Layer 6 of a small transformer language model trained on English Wikipedia (15 layers, counted from 0, width 128).
A neuron adds its activation times its output weights to the MLP's output. To switch it off is to set its activation to zero at one token and run the rest of the model.
A neuron's activation on a vector x is GELU(weights . x + bias), where the dot is the dot product.

Input weights of the MLP neurons that the questions are about. A number n stands for n times 0.0007.
n0 (bias -0.016): -209 34 -172 50 26 -20 -130 135 31 66 -44 -81 -146 266 -201 -35 187 -178 145 79 -4 39 -4 261 -113 -121 -135 -163 37 54 -95 195 154 -191 -73 24 394 -320 137 28 -83 158 -26 -131 -214 -214 30 -26 -36 8 17 -233 -38 -59 76 141 -116 -79 100 136 103 -71 -44 101 -101 -47 -118 134 -46 -55 205 -8 -115 182 -195 35 -13 349 -115 -131 30 58 154 -257 -62 276 287 -154 -295 8 -161 101 32 25 220 -216 -64 154 -61 131 -43 112 17 27 179 0 -54 -123 -292 33 0 -147 125 -35 386 41 88 197 0 -43 63 20 -75 -4 61 0 64 376
n69 (bias -0.025): -26 -63 -64 52 182 49 183 62 -59 -243 -21 -118 78 -62 -233 94 24 -123 120 -17 64 -159 32 23 0 -280 0 -116 -120 -125 -168 -234 106 392 -43 74 -309 14 -67 -131 -49 -57 222 80 28 -21 -381 176 175 77 4 50 -166 -126 159 -9 32 -155 95 4 -116 9 275 13 31 94 41 -61 20 62 -91 50 -22 49 131 49 -286 -72 -43 267 -13 -218 -380 121 101 46 -298 -261 188 59 79 61 10 -160 214 -70 277 -56 158 -70 -200 -40 154 94 181 -220 124 119 -4 12 -99 277 121 59 -84 -187 256 -166 -116 188 -57 37 359 198 -106 -136 -165 -188
n141 (bias -0.004): -31 100 -88 48 11 245 -62 -170 -43 -34 -128 134 27 3 115 111 91 -120 92 -263 32 -155 245 -311 -229 -15 -108 110 19 -65 8 105 50 7 -166 -120 -55 79 13 -171 -7 -161 84 145 125 27 140 -43 131 0 -113 -159 -7 -19 46 58 -178 -34 -168 25 -11 3 65 27 9 -81 65 145 66 23 -86 -142 -308 -139 100 -132 126 -17 -111 337 17 -55 -75 77 69 7 52 -51 -121 7 -255 0 -140 215 -41 -101 109 -14 21 -135 36 -137 143 108 120 -35 -14 -164 67 3 126 -26 36 86 85 -44 216 88 -142 124 58 -6 80 91 -138 68 18 -178
n153 (bias -0.052): 8 -120 -8 206 28 -85 -23 -31 33 -122 -186 -166 -155 -66 -169 -163 121 106 46 170 -57 26 318 -155 0 69 117 -48 -95 -23 -49 -135 -26 -15 -132 150 -36 55 -101 64 66 -119 83 134 95 -50 -87 -238 -21 -62 -247 -37 -16 157 26 19 -50 96 -243 -281 196 132 -33 109 -49 84 -57 121 89 -18 -116 0 -332 -104 -89 -32 292 -27 -217 165 287 120 27 -156 -16 -34 -196 8 180 165 41 35 -30 201 221 24 -96 -39 -4 98 120 -233 -347 130 -31 39 206 98 16 24 35 248 -28 -97 221 -251 0 -49 116 -24 91 -22 -37 -180 46 178 24 -196
n207 (bias -0.024): 51 14 334 167 -103 -169 40 -140 50 226 -303 -58 -4 -109 -353 -52 4 -121 -66 63 71 20 -25 -98 -144 -48 194 171 -48 -110 -265 -230 101 -58 113 45 23 -108 -95 -23 187 177 133 0 -42 78 12 152 108 89 16 -333 36 41 -213 -118 -113 35 152 -143 -29 -285 -25 88 39 -100 -108 24 -4 90 111 183 -153 -78 -8 70 33 -144 186 260 56 -17 -55 22 150 -92 48 -133 36 80 42 63 195 -98 130 -84 122 -224 136 48 -18 -62 53 0 138 192 43 -108 -12 122 -168 39 364 70 93 43 -45 -167 98 139 193 -311 42 -83 247 111 20 41
n375 (bias 0.002): -65 -164 0 -179 136 -131 150 -35 169 -128 48 145 46 -192 124 193 231 121 76 80 93 101 125 -120 -96 -81 20 -229 157 11 -44 -138 38 -89 -197 105 106 -264 -166 78 87 51 149 174 208 98 -188 -147 -17 -25 -110 24 166 7 -129 -133 -92 156 12 -55 -24 50 190 82 151 -18 60 115 70 22 -31 -7 0 151 163 -254 -16 -98 -102 112 -171 -78 -118 -235 -336 -15 -112 -214 131 166 -74 153 118 210 -101 -260 -110 46 -72 -170 48 -78 -12 54 122 62 -38 140 -35 61 -53 223 178 84 169 -191 -160 -68 122 -210 155 -22 45 -33 232 12 -145 -135
n383 (bias -0.029): -38 -87 66 122 -61 265 155 177 -232 -82 -88 -16 13 -47 -51 -90 126 -36 116 -96 -92 -377 70 4 39 177 -83 -155 14 83 -28 26 -46 -251 -188 83 -19 -18 105 -118 -40 319 -30 63 138 -12 77 -139 -191 -188 -33 189 55 -243 168 -108 -19 -79 61 49 181 -42 220 162 -161 59 79 -79 73 99 -142 -141 -123 155 87 117 -17 -143 -61 -80 -85 13 158 345 446 -150 -51 26 50 -354 -112 -201 206 21 46 161 167 -21 -178 126 58 -124 48 -140 -104 -76 -95 -232 98 -22 -33 243 43 122 -220 127 -111 -278 -60 69 -125 -35 261 32 126 -52 47 17
n385 (bias -0.020): -149 68 -103 -71 -60 212 132 -164 69 -56 -264 -85 -136 104 29 -152 76 -153 -130 131 69 52 280 61 -32 -20 128 -41 -78 17 25 -139 -210 55 135 -29 -282 5 80 -47 -71 -214 -40 -156 19 263 -345 291 -76 -16 -283 78 -216 -12 38 113 118 -105 -73 52 27 114 -120 68 129 0 129 -474 8 -75 96 118 -54 -172 50 249 156 -172 82 252 -4 0 183 152 56 -98 133 199 -283 -42 -89 334 58 -148 269 -13 -68 39 68 97 -81 -178 255 -52 26 89 47 18 90 -27 -9 -92 222 205 -193 185 125 -133 68 -54 95 -193 330 -266 -17 251 99 -190
n387 (bias 0.002): -171 106 137 -143 -166 44 219 20 -98 31 -100 -381 -97 -92 -273 -191 -103 102 -173 -151 -110 43 73 -84 -129 -39 166 36 -121 -77 102 33 350 121 -106 -198 -18 -30 131 -132 -180 32 40 -151 -21 -157 119 153 -47 -62 12 -8 -23 182 -116 135 129 -4 32 25 -20 234 -123 30 -73 307 33 -261 -53 -33 221 0 -237 64 177 12 166 -4 103 94 201 145 170 147 4 30 -82 -82 -78 -15 7 8 -73 -50 102 -410 60 -58 -113 -31 71 -75 174 -4 97 102 -111 -94 115 24 12 295 84 121 -133 -80 -41 -11 272 24 62 44 -8 -48 95 190 -4 180
n399 (bias -0.012): -135 11 -176 -138 -75 19 -160 -85 -138 149 69 -112 24 -166 -102 -10 -164 -22 4 -4 -146 -126 84 253 79 58 -121 4 137 51 -72 46 -168 -81 140 109 229 70 -46 74 -23 24 -69 280 212 82 -45 -75 104 -19 -12 38 285 -135 203 -67 -15 -222 -17 -155 152 28 -223 77 -128 187 33 68 -69 -60 -227 -8 -296 4 58 -58 8 -113 -8 72 133 81 273 102 -122 15 -157 -151 -52 -42 12 12 171 182 244 -190 -90 -83 -112 92 -50 192 -8 -198 111 -89 184 81 200 -197 28 9 -119 -203 -39 293 11 -16 66 4 180 -123 346 -163 -202 216 -302 4
n420 (bias -0.001): -273 -123 52 81 4 168 93 -61 -59 -195 -48 165 25 -54 -123 -76 0 -151 -32 -60 -171 33 93 111 -88 8 11 58 181 -67 32 49 260 69 51 114 -147 -167 294 224 -101 61 -47 80 -60 -161 253 -26 4 50 -180 -205 -11 20 -348 -28 62 -183 89 29 51 7 -101 24 -108 -23 41 192 -62 -10 -7 -157 170 -33 -4 -341 204 104 66 -140 -79 -30 -21 -237 94 10 -139 134 150 44 -78 142 70 141 124 -122 76 -4 11 136 -65 49 -7 -69 25 22 3 133 -47 -91 -112 -211 -44 -159 -232 -59 -10 -90 -33 -146 47 56 30 67 246 7 4 70
n460 (bias -0.025): 101 67 -42 72 37 -104 94 -24 241 61 34 -38 -78 -41 -52 5 46 -68 58 190 172 30 -237 -8 -97 82 -183 16 69 58 195 25 -213 -186 -145 15 -148 -153 -38 -8 63 4 -52 -232 17 -265 52 267 -166 -91 -85 25 102 99 -34 190 54 109 -65 25 -133 74 -193 -23 -38 33 49 -59 89 144 82 -207 135 282 73 -266 -77 -31 19 -83 166 -158 -89 126 58 -45 126 316 -63 241 -180 -43 47 -132 -94 -47 -84 -108 284 169 -94 40 345 -169 -27 55 -192 344 52 62 -73 34 36 -37 4 -321 -152 -92 28 129 44 0 124 59 255 -122 212 -145

Output weights of the MLP neurons that the questions are about. A number n stands for n times 0.00041.
n0: -102 -64 161 9 337 -209 23 22 271 285 175 -148 -355 73 -193 -434 -13 -179 -94 90 -63 213 60 -240 -344 -225 15 -174 181 123 -73 -32 -18 -80 -86 -187 -69 183 -72 59 43 -143 106 25 185 139 76 57 197 -94 -23 -77 -70 27 -51 -136 -138 -9 -74 -222 132 111 216 -197 85 -33 -94 238 57 29 122 98 13 103 136 -192 -40 217 -192 -241 43 -60 153 -148 447 -118 -212 165 -5 -64 29 -110 44 -228 -60 -36 346 68 -321 -116 97 38 -83 92 -28 95 190 76 5 58 82 -134 -135 -30 -133 -20 137 -83 185 -97 158 316 -137 -49 -91 15 336 106
n69: 68 -238 276 -93 136 71 257 148 58 55 90 8 63 -140 -299 -115 -88 57 -63 -33 -55 168 -87 -34 48 -81 -5 4 -40 -9 297 -107 49 141 45 213 32 -221 88 206 28 281 -90 -317 -294 269 -36 -217 115 -46 204 80 -308 342 -4 -18 89 -79 -20 -67 -82 158 -219 -141 -35 -136 -145 -68 -114 -61 247 -84 79 -22 -45 -79 9 10 -57 93 -28 -90 -5 58 -264 -168 -83 154 255 21 0 -8 -9 -44 322 144 81 84 211 21 215 8 118 -299 -9 16 -17 110 394 -67 72 -198 -18 -83 -56 42 -228 0 -25 -141 -4 -148 -168 -17 -338 304 36 -66
n141: 117 81 93 -82 -26 -23 121 141 -31 -140 171 -112 -103 -4 95 218 81 57 213 70 -126 215 8 72 -37 -21 -42 0 -58 63 0 99 349 151 -78 -16 -184 67 -247 85 -7 -16 -91 -93 -388 279 -127 -45 -98 -173 236 91 68 131 -195 -59 22 -131 158 4 165 92 249 -83 106 -12 -57 4 -136 188 9 96 23 209 -287 -49 9 -27 34 -129 -225 95 -90 54 28 -204 -242 -42 -297 134 139 -168 26 -180 -237 309 -198 124 43 66 0 -55 -97 -142 170 123 -16 61 44 -155 4 -272 100 64 0 112 17 -92 -4 -11 52 -68 -27 96 -24 -249 59 13
n153: -140 73 105 8 113 -156 -92 -44 -20 61 -112 -129 -22 70 -233 -256 112 110 149 85 -180 -81 50 83 66 -4 126 189 142 -136 -40 132 182 -13 -271 -225 27 -87 -8 138 19 -25 -156 13 103 129 51 -315 173 -156 -33 241 -33 -112 -107 -118 -236 8 0 56 -136 -64 239 260 208 68 321 227 169 -218 -50 -234 16 -50 -165 80 -189 219 106 139 23 -207 174 -17 90 162 4 -74 -161 -90 -35 -91 4 -81 36 122 -191 -259 54 60 -9 -50 140 -153 87 -213 150 -204 0 -73 131 158 -282 31 170 -179 66 21 36 151 -65 71 199 20 4 241 0 -290
n207: -22 -15 229 191 77 -271 -209 158 -127 20 211 40 17 -159 -217 -370 35 106 129 -8 -31 -139 241 62 -224 219 230 46 -77 143 101 29 -20 127 73 -49 36 -4 96 145 264 -194 56 4 -313 -83 21 157 -256 72 126 -47 -12 -184 134 31 -27 -191 -27 -76 -18 -171 61 115 30 17 122 9 27 -107 -91 -46 -32 -83 271 -143 112 79 -23 33 -39 334 -98 107 -110 -101 -88 -156 152 -90 -227 -16 323 51 179 -53 -43 -32 279 -192 -82 199 13 70 -33 -158 -199 -148 -21 40 -230 342 -39 155 -41 -62 -4 -25 87 -40 -245 27 -76 -84 53 28 113 -217
n375: 83 210 -8 -106 41 -120 -197 308 -24 142 190 44 134 12 30 284 -181 -55 -226 -113 35 -283 179 -99 104 -69 118 7 279 156 -62 -107 -79 -123 -60 61 147 -4 -229 -4 -123 -170 -13 -110 -49 102 90 -277 -199 -4 -254 69 67 -40 -115 48 15 108 207 -4 0 -28 -20 -140 128 72 181 -96 -47 -11 -169 -88 -12 109 -114 -21 -81 -251 -23 -232 23 -235 13 -13 -70 -245 -75 183 152 16 206 -282 75 303 229 -138 8 -32 131 -108 138 126 280 44 -12 124 -96 93 -144 -8 278 -70 139 -9 -37 7 149 236 -138 -80 85 -63 99 12 123 -9 -359 -5
n383: 337 -113 -21 108 201 110 128 -29 0 -56 -39 34 -264 -9 -194 -81 -24 -29 -115 128 9 -225 70 171 172 -50 87 -23 -72 -69 -293 445 21 -107 -64 35 80 -178 -174 -26 -114 298 -46 23 -85 215 -68 32 -98 -30 147 -123 -93 55 -206 9 -163 51 153 148 139 59 274 174 -225 -130 -58 -184 99 43 -68 -85 -72 190 -241 -107 142 363 -170 -116 -284 -327 174 336 -4 -24 -89 -175 161 -82 -143 172 -211 -86 -43 -99 -25 107 -76 38 112 16 -130 -120 -9 -74 22 206 222 -188 198 -78 37 14 -92 -42 -311 110 29 135 134 221 -50 169 -96 74 60 19
n385: -74 -118 159 139 275 -98 241 25 -221 -173 97 -116 188 126 -422 -236 -115 4 -39 69 -257 196 89 -132 25 -55 14 38 32 -18 290 -44 50 68 69 -292 5 -378 51 39 86 -270 -78 61 143 15 -36 45 -71 -85 174 78 -249 77 -229 -56 -95 209 -4 -47 14 208 -78 -57 63 -45 67 -167 121 -334 -117 163 9 -201 55 202 148 -94 58 -22 -145 75 237 -64 -153 -113 -33 9 234 -44 210 237 -99 14 91 -191 -186 -293 -106 261 -161 -53 79 -260 9 161 75 321 35 17 144 -124 42 -132 22 152 187 -57 101 -55 -12 21 -131 0 263 247 75 -87
n387: 10 -59 75 134 -139 -31 -124 135 114 121 -64 -146 -270 -41 -33 -32 -314 91 62 31 150 -121 -5 -201 -26 218 -115 -47 -231 -258 102 150 9 210 -185 -108 -206 57 310 -129 42 37 0 248 -158 56 -160 -47 -19 0 342 62 106 110 84 106 294 -299 272 -136 10 351 -58 95 -234 84 -111 -197 -91 65 -267 -223 -80 -5 -48 -74 -5 -205 181 -328 172 -14 -196 222 50 -66 185 -24 -177 -23 284 13 -298 268 25 76 124 -4 139 261 66 -101 58 240 0 94 -46 28 27 -36 -235 -414 81 -78 100 -12 73 -82 161 -171 -8 126 136 150 100 97 -34 -30
n399: 18 -40 -172 183 75 167 -118 -21 216 -21 26 126 180 -13 36 -50 116 123 -164 -281 91 23 -4 -65 270 -139 -159 208 121 150 -225 69 -91 -4 -49 26 130 -397 227 -59 48 169 117 -129 84 -159 67 -218 -23 4 294 -40 -109 -63 -176 -18 20 -92 131 -146 5 262 -160 -43 -186 106 -18 -155 65 -23 -262 -240 80 175 -70 -4 37 -160 24 132 94 -30 301 85 9 -39 161 -141 -71 34 55 248 56 45 80 -161 12 224 -212 88 -201 28 96 -118 -232 -125 260 -58 112 -143 336 184 113 -14 -207 248 -18 -104 -45 -79 -60 -12 -79 -209 26 5 -328 -250
n420: 90 -89 79 168 -38 -67 255 -196 11 -163 -198 135 -113 -165 213 149 0 -217 23 90 78 -120 -374 252 192 -230 61 13 108 81 -82 -27 170 -87 -133 -99 42 -16 -30 34 -101 23 69 79 -97 290 40 215 -265 116 -57 -56 -152 75 -36 221 134 -56 26 0 74 -86 -239 -181 -115 -150 178 4 -184 -80 -64 -100 -19 -78 -85 169 160 252 4 122 58 -35 -87 72 -81 -52 132 102 -24 -27 -16 33 237 -64 -118 -34 262 -133 30 -120 206 -90 -41 147 -93 80 -62 -56 0 -102 -151 265 -53 195 -108 150 99 -151 7 -52 -61 -37 -248 26 27 -143 135 153
n460: 123 0 -263 -20 -32 -241 67 -20 20 -33 -150 -149 82 -41 45 223 -104 47 -138 -61 -233 96 -33 -129 89 212 -140 61 -22 -186 473 273 -4 81 -78 193 -134 217 -12 65 -81 -88 91 9 -99 -144 155 -4 -151 -44 -156 -207 147 -24 -231 -242 -159 209 -197 -40 71 60 175 37 43 85 -47 9 -201 230 78 -115 53 0 -8 -203 -45 84 256 131 -94 187 197 -69 173 269 -258 13 -89 -21 -171 -243 -13 -184 -50 78 -125 -207 -32 28 111 139 326 -101 -70 86 17 51 -87 28 101 144 -35 174 -100 -139 -49 271 36 136 -166 95 33 52 107 -56 -9 -132

Each question names a token from some text and the token that comes next. It shows the vector x that enters the MLP there. A number n stands for n times 0.0085.

Then comes g, the gradient of the next token's log-probability with respect to the MLP's output, scaled to length 1. A neuron's effect is roughly proportional to its activation times (output weights . g). A number n stands for n times 0.00077.

"at", then "ron"
x: -75 97 53 35 -33 -315 -36 -122 35 -107 11 152 57 204 168 -1 25 98 17 120 -18 7 59 56 -12 -8 -40 11 24 -40 -59 135 -139 -237 172 -71 -109 68 38 -140 -78 111 188 24 -36 -40 -9 -92 221 -2 -266 -102 114 130 -176 109 200 77 -140 142 -11 166 -18 -53 -343 -185 -4 -20 -72 51 -104 102 98 23 -57 57 -60 -121 -62 74 -45 47 11 -168 25 -187 62 46 -202 19 235 -82 45 -16 185 -55 104 14 -56 -43 111 -9 -154 246 102 43 115 -186 171 -104 -49 -10 -52 213 -13 82 -141 138 -179 -131 -285 73 -27 246 35 -239 34 145
g: -38 -172 4 118 87 -23 -128 -150 -9 87 -126 -102 41 -74 118 -121 209 -61 178 186 21 26 44 -67 15 147 -16 77 -32 -64 9 -116 46 125 -32 88 122 245 84 -51 -194 118 -53 211 -114 140 -137 26 -64 40 -31 -35 -181 -12 78 35 163 106 0 -50 11 -54 -33 12 -149 -245 10 38 99 -188 82 -218 201 20 -32 38 -41 353 47 170 -159 43 41 -53 44 191 -37 64 -114 -228 94 -32 -65 96 10 -106 12 -187 -136 66 -67 169 112 -121 -181 -66 -74 200 9 24 91 140 -91 129 88 -9 0 58 119 37 -288 -68 -76 -103 -171 -89 -28 -148
Which neuron, switched off, lowers the next token's probability most? n375

"ute ", then "of "
x: -59 -1 83 -31 -98 -423 -50 23 74 -107 50 27 59 149 233 -96 -357 2 50 135 -35 -13 85 5 42 64 -96 -123 88 78 -83 233 -97 -192 43 -200 -117 -31 10 -47 -58 104 177 37 -123 -139 -4 47 295 30 -210 -35 39 237 -8 101 193 135 -81 142 -85 61 15 -63 -312 -177 12 32 -50 -45 -87 142 75 108 -15 119 -94 -195 -86 64 -73 15 11 -86 -51 -69 -13 8 -133 25 216 -17 -12 -77 269 -134 58 20 7 46 102 15 -111 231 69 -17 98 -147 48 -9 -17 100 -36 71 -129 77 -68 208 -112 -66 -192 72 56 80 42 -211 74 197
g: -82 37 -18 -4 211 12 128 20 -64 275 70 37 -174 19 52 167 82 -20 182 128 -220 -104 126 128 50 -24 -74 -239 20 163 138 -105 -97 -41 -85 43 -54 -123 105 245 -168 -104 35 22 -37 -126 -169 -48 22 103 122 -58 2 -169 79 3 -201 -98 8 84 136 260 147 -69 -28 -150 -52 14 78 -148 166 -298 -70 0 -102 -112 -195 -247 130 17 142 69 -127 -40 32 57 84 -85 78 -36 200 -20 79 -118 134 -35 64 -84 -110 -95 -49 -35 92 -15 38 0 -34 67 -140 -104 164 -126 -37 139 -30 -100 -64 240 130 22 -80 -109 84 153 3 -54 76 -104
Which neuron, switched off, lowers the next token's probability most? n0

"P", then "op "
x: -90 151 38 60 -99 -316 -172 -31 123 -86 100 184 158 78 42 -110 4 73 10 233 -57 77 48 -40 66 54 -114 8 146 4 -31 188 -124 -142 49 -66 -119 50 81 -53 -70 49 236 30 -104 -83 28 18 298 196 -112 -51 115 184 -70 41 187 13 -167 11 -7 41 4 -78 -258 -226 2 -10 48 58 -84 159 52 54 62 125 -45 -189 -45 124 -108 63 34 -137 48 -78 35 2 -210 18 294 -123 -8 -91 99 -114 -9 -46 -22 -84 70 -45 -32 219 9 18 42 -200 173 -54 -3 4 -115 45 -70 112 -130 20 -284 -179 -305 158 -10 215 -10 -232 -28 179
g: 116 -136 -69 -185 154 98 107 -49 97 -22 -124 -8 -233 50 -86 104 163 32 -175 115 -160 130 56 6 -269 28 -33 -42 5 173 121 -45 -43 -148 11 -94 112 -244 304 44 197 50 90 -39 0 112 -42 148 164 -40 94 -148 107 -43 76 21 -250 182 59 -101 -129 116 148 -219 -154 111 -77 37 -116 114 -115 38 -65 -54 -77 69 16 190 84 -37 -13 -57 78 -7 81 -112 -47 93 98 -69 73 104 94 -31 -155 -54 -143 69 -240 116 -31 170 23 76 -2 -131 51 111 -106 -108 72 56 -168 126 75 213 -74 -5 -129 -94 -132 -133 26 -33 98 -47 -174 9
Which neuron, switched off, raises the next token's probability most? n399

"ed ", then "only "
x: -111 -38 91 24 -143 -433 8 -44 68 -106 67 -1 88 62 222 -98 -381 68 91 71 -20 -116 108 -6 94 51 -56 -82 100 56 -65 208 -178 -87 30 -181 -50 3 35 -16 -14 158 193 23 -84 -91 -11 23 337 29 -171 -17 136 374 -67 26 215 145 -65 102 -71 90 -38 -12 -258 -132 25 56 -41 -20 -68 166 19 54 8 52 -104 -152 -13 89 -24 -9 -24 -51 -46 -104 12 -45 -116 -54 192 46 -65 -79 208 -104 -23 -4 16 3 119 -8 -28 247 22 -79 104 -153 196 -81 -67 35 -64 149 -152 52 -121 190 -43 -111 -222 86 24 125 -36 -201 -14 71
g: 3 94 84 35 -63 -15 153 -84 -195 -41 25 162 -154 11 -17 -257 -130 80 52 200 -25 -129 -41 -119 211 9 8 209 180 26 210 135 -101 -69 45 -21 -45 175 -127 -175 32 50 -45 5 166 126 -83 62 -35 43 35 109 -89 36 125 34 -16 -1 -76 -71 153 185 56 108 38 68 -221 -56 109 -33 156 -192 9 230 15 -146 -24 -233 -112 29 15 32 92 -140 104 84 -310 12 93 224 -46 70 -9 -111 -142 -221 97 82 -60 -161 -27 31 -143 -32 80 -70 202 73 -63 143 34 -229 103 -81 -39 -28 26 -92 16 -5 -97 -70 -238 -93 -79 -48 20 156
Which neuron, switched off, raises the next token's probability most? n0

"mar", then "g"
x: -73 61 34 33 35 -271 -100 -79 14 -32 27 30 119 125 174 70 -84 111 141 65 -51 -65 91 -56 47 87 -135 16 97 93 -94 222 -214 -119 -12 204 -115 72 -41 -48 -14 -32 107 -52 -33 -25 -14 47 266 -9 -213 -87 124 182 -103 78 71 126 -164 148 -97 108 -19 -84 -252 -118 5 -74 38 86 -151 197 34 53 -6 81 -45 -198 104 125 -44 52 16 -98 -7 -222 20 -2 -129 -33 318 -144 54 -177 187 -152 48 75 -9 20 88 -46 -108 217 67 -4 76 -212 151 -15 33 70 -86 81 -72 -11 -180 109 -43 -369 -90 -46 -75 301 -31 -268 18 117
g: 32 96 36 -33 157 -154 109 30 21 25 -3 -24 65 71 42 36 -133 -97 -16 109 127 180 -110 -175 43 -105 57 87 -7 -71 19 -76 -167 -36 -3 -93 -166 -12 59 197 -253 61 -46 -55 235 58 -19 36 45 130 -270 154 75 105 -203 -182 -63 -96 -15 34 9 -107 -26 115 -2 156 -116 -34 -85 -266 93 48 98 45 30 -6 -187 -134 108 72 -188 64 -13 55 -115 321 106 74 103 -166 104 73 113 26 -121 -64 -118 80 -109 39 138 89 -47 -17 196 22 149 15 -5 -11 -80 91 118 -300 155 55 17 -145 176 41 -169 8 -235 -83 -193 -13 137 -31
Which neuron, switched off, lowers the next token's probability most? n207

"and ", then "ended "
x: -59 -13 168 -11 -73 -388 -71 -72 118 -139 48 -14 62 175 166 -106 -313 124 109 191 -56 46 108 -18 39 -57 -145 -16 40 35 -83 160 -70 -102 48 -35 -164 -15 82 -37 -6 90 180 -40 -100 -104 -6 97 193 54 -254 -70 59 267 16 55 267 139 -116 52 1 124 30 -30 -246 -178 50 -33 -57 41 -69 160 66 27 17 182 7 -264 -57 38 -104 41 6 -30 -15 -131 -44 48 -143 -55 210 42 12 -9 143 -36 -73 85 -48 2 134 -118 -110 179 -7 36 83 -124 229 37 -4 -23 -98 77 -130 174 -73 108 1 -379 -164 -54 -11 106 52 -236 92 95
g: 28 23 78 -24 -56 8 -91 195 35 -78 -159 17 84 -154 52 -194 -54 39 -150 -24 326 97 -143 -133 -213 -100 -93 116 -114 -157 -143 9 -56 -77 65 -64 -53 -47 -76 -153 64 -115 -3 -68 -101 162 59 148 -84 -162 0 76 -30 -8 136 -266 -41 88 -52 176 1 -96 44 -190 81 150 -40 80 150 -8 -245 336 111 -67 -49 -121 163 212 36 0 87 18 104 -4 126 -20 68 78 12 -153 -108 -56 -25 45 -37 196 21 42 47 135 33 -131 -8 -160 -82 -24 149 52 92 222 102 53 -24 36 68 119 66 10 42 -159 -275 132 -10 -190 85 161 -47 17
Which neuron, switched off, raises the next token's probability most? n0

"or ", then "or"
x: -43 -19 136 -35 -122 -419 -110 -58 69 -59 72 -18 87 205 192 -138 -343 81 72 164 -48 40 112 -9 52 3 -134 -60 30 81 -141 178 -176 -99 78 -58 -155 37 112 -41 11 105 176 -36 -101 -104 -52 -2 275 9 -243 -80 50 250 57 82 226 164 -146 59 -26 144 67 -72 -182 -156 -7 -14 26 36 -87 156 30 168 64 183 -55 -202 5 121 -124 -25 29 -64 -12 -101 -55 -58 -181 -78 206 20 -39 -22 185 -37 -27 40 -21 17 110 -67 -97 182 -20 39 78 -160 171 -34 -12 -11 -56 78 -87 116 -86 119 -58 -229 -170 -30 66 97 61 -272 80 142
g: -31 77 -164 -123 -97 -48 -258 -43 117 27 151 -35 113 -80 -52 66 74 216 -159 34 91 -91 -13 93 42 -245 -55 -80 73 17 -111 147 9 -76 -198 86 -34 -15 -21 67 -118 2 -3 64 195 -34 -120 -163 85 72 99 -17 -53 210 -32 -69 94 -46 -138 135 10 28 16 -123 52 -19 -84 53 -28 123 -138 203 30 -139 129 48 -147 62 -73 78 43 -269 -18 44 11 103 88 34 112 232 -85 -195 49 86 -272 17 24 -35 -101 67 139 -34 6 -105 14 235 -18 81 -100 -116 133 161 -60 25 156 -30 -117 -178 -202 46 141 81 93 215 163 -75 -337 35
Which neuron, switched off, lowers the next token's probability most? n207

"dec", then "ad"
x: -29 -2 49 25 -143 -336 -133 -97 4 -118 75 11 -42 86 195 -36 -100 227 146 15 -68 -106 81 -11 94 -48 -162 -29 82 40 -63 235 -184 -15 -49 76 -96 73 -110 -4 -107 -7 222 36 -56 -71 -128 71 186 88 -307 -196 83 236 26 26 64 187 -222 80 -69 109 -58 -72 -254 -64 89 43 -9 107 -179 102 98 -62 93 46 -69 -196 -26 130 -2 50 50 -33 58 -240 44 -51 -133 125 257 -118 125 -57 112 -13 -37 -63 32 1 42 -80 -59 196 113 178 65 -170 222 -14 64 -16 -53 155 -155 60 -94 136 -6 -171 -161 41 -20 262 -87 -199 55 94
g: 40 44 -75 213 -21 146 -142 -104 -32 -63 99 -160 -108 18 -174 -104 -107 7 -61 111 -36 -80 90 -75 -123 146 -160 -10 72 -146 -28 -41 86 211 -91 69 64 22 231 -4 -33 -113 39 -19 -233 -80 14 136 206 -100 83 -102 151 -86 -70 -394 73 94 55 -142 59 -47 23 -41 96 116 143 -51 -20 67 -17 175 58 -15 10 -32 -53 -65 -42 49 -188 155 -102 -212 88 17 160 56 6 98 94 98 -142 -134 -20 -27 -91 234 124 41 77 183 -53 164 -155 -86 -36 71 21 28 236 130 201 -107 67 -83 -171 -15 93 -5 174 -61 -258 -58 34 -151 -130 13
Which neuron, switched off, lowers the next token's probability most? n420

"sp", then "ot"
x: -48 0 11 64 -68 -305 -264 -73 73 -65 70 32 107 48 162 -50 23 191 2 150 -20 -70 125 -27 64 25 -72 -64 74 55 -89 181 -143 -157 60 -119 -89 29 -58 4 -253 87 254 59 -5 -61 52 25 252 -20 -242 -50 141 263 -79 125 181 117 -174 -6 -24 97 -79 -95 -313 -129 -62 -116 81 147 -110 145 45 81 119 58 -33 -181 -25 199 -55 80 -11 -69 -68 -218 53 -87 -106 -16 305 -18 123 -85 149 -38 -71 16 -98 -65 30 -52 -87 107 82 79 71 -138 230 -85 46 12 -115 127 -144 75 -88 103 -95 -207 -151 128 13 171 16 -220 33 102
g: 36 43 130 32 214 36 -179 35 24 -45 154 32 -53 41 -19 61 34 -51 -155 -97 179 -24 118 93 -202 -121 150 56 12 118 15 59 -1 -9 -161 -78 70 -5 83 -87 -26 -141 34 -10 -118 132 -26 227 -36 6 120 26 -60 118 -120 -97 -133 -9 89 -24 -100 136 -66 -106 18 18 -113 -26 99 83 -97 271 77 -324 89 -195 59 34 -66 -68 -202 -120 55 11 219 47 165 46 197 -127 -65 12 -14 6 -126 -16 -308 -62 -72 152 -48 -71 77 -137 -71 -1 217 -237 -46 -133 -59 170 -38 43 172 198 -174 56 -107 -185 79 69 1 -9 168 178 -180 53
Which neuron, switched off, lowers the next token's probability most? n399

"ing ", then "m"
x: -53 -77 72 25 -195 -347 -21 -51 114 -95 48 34 69 16 250 -117 -368 47 137 144 3 -64 79 -5 65 45 -93 -99 89 50 -86 202 -207 -166 -20 -140 -67 16 0 -39 -26 141 158 25 -124 -104 -24 24 322 -15 -219 -34 83 296 -17 45 209 156 -67 132 -105 123 23 -74 -268 -198 57 70 -18 -51 -60 104 60 66 55 57 -114 -193 27 75 -62 11 -38 -92 -46 -68 2 23 -49 -80 226 75 -7 -65 226 -157 8 73 5 -45 76 -34 -72 223 57 35 105 -147 194 -51 -59 111 -43 139 -118 56 -134 190 -70 -117 -186 11 49 89 72 -251 46 97
g: 130 100 11 -62 -4 -34 -4 78 138 -173 -101 -121 53 65 -57 -51 -127 206 -260 37 111 185 61 -96 -119 -28 5 107 13 87 -26 77 27 -130 1 114 130 -70 -25 -78 17 17 -26 12 37 191 83 175 13 47 -24 -37 -11 179 -71 -187 -40 -170 -70 175 -18 -88 98 -49 -66 150 42 -42 -80 -9 -295 204 208 -5 -114 -123 133 208 -197 74 -93 -102 -59 23 -40 8 -144 -117 203 -59 -234 -71 -29 121 -104 -41 162 199 143 -10 5 -89 64 -86 -63 -50 48 -154 -86 178 55 103 88 -259 105 93 86 -68 -13 -347 -98 55 5 41 166 -170 23 106
Which neuron, switched off, raises the next token's probability most? n383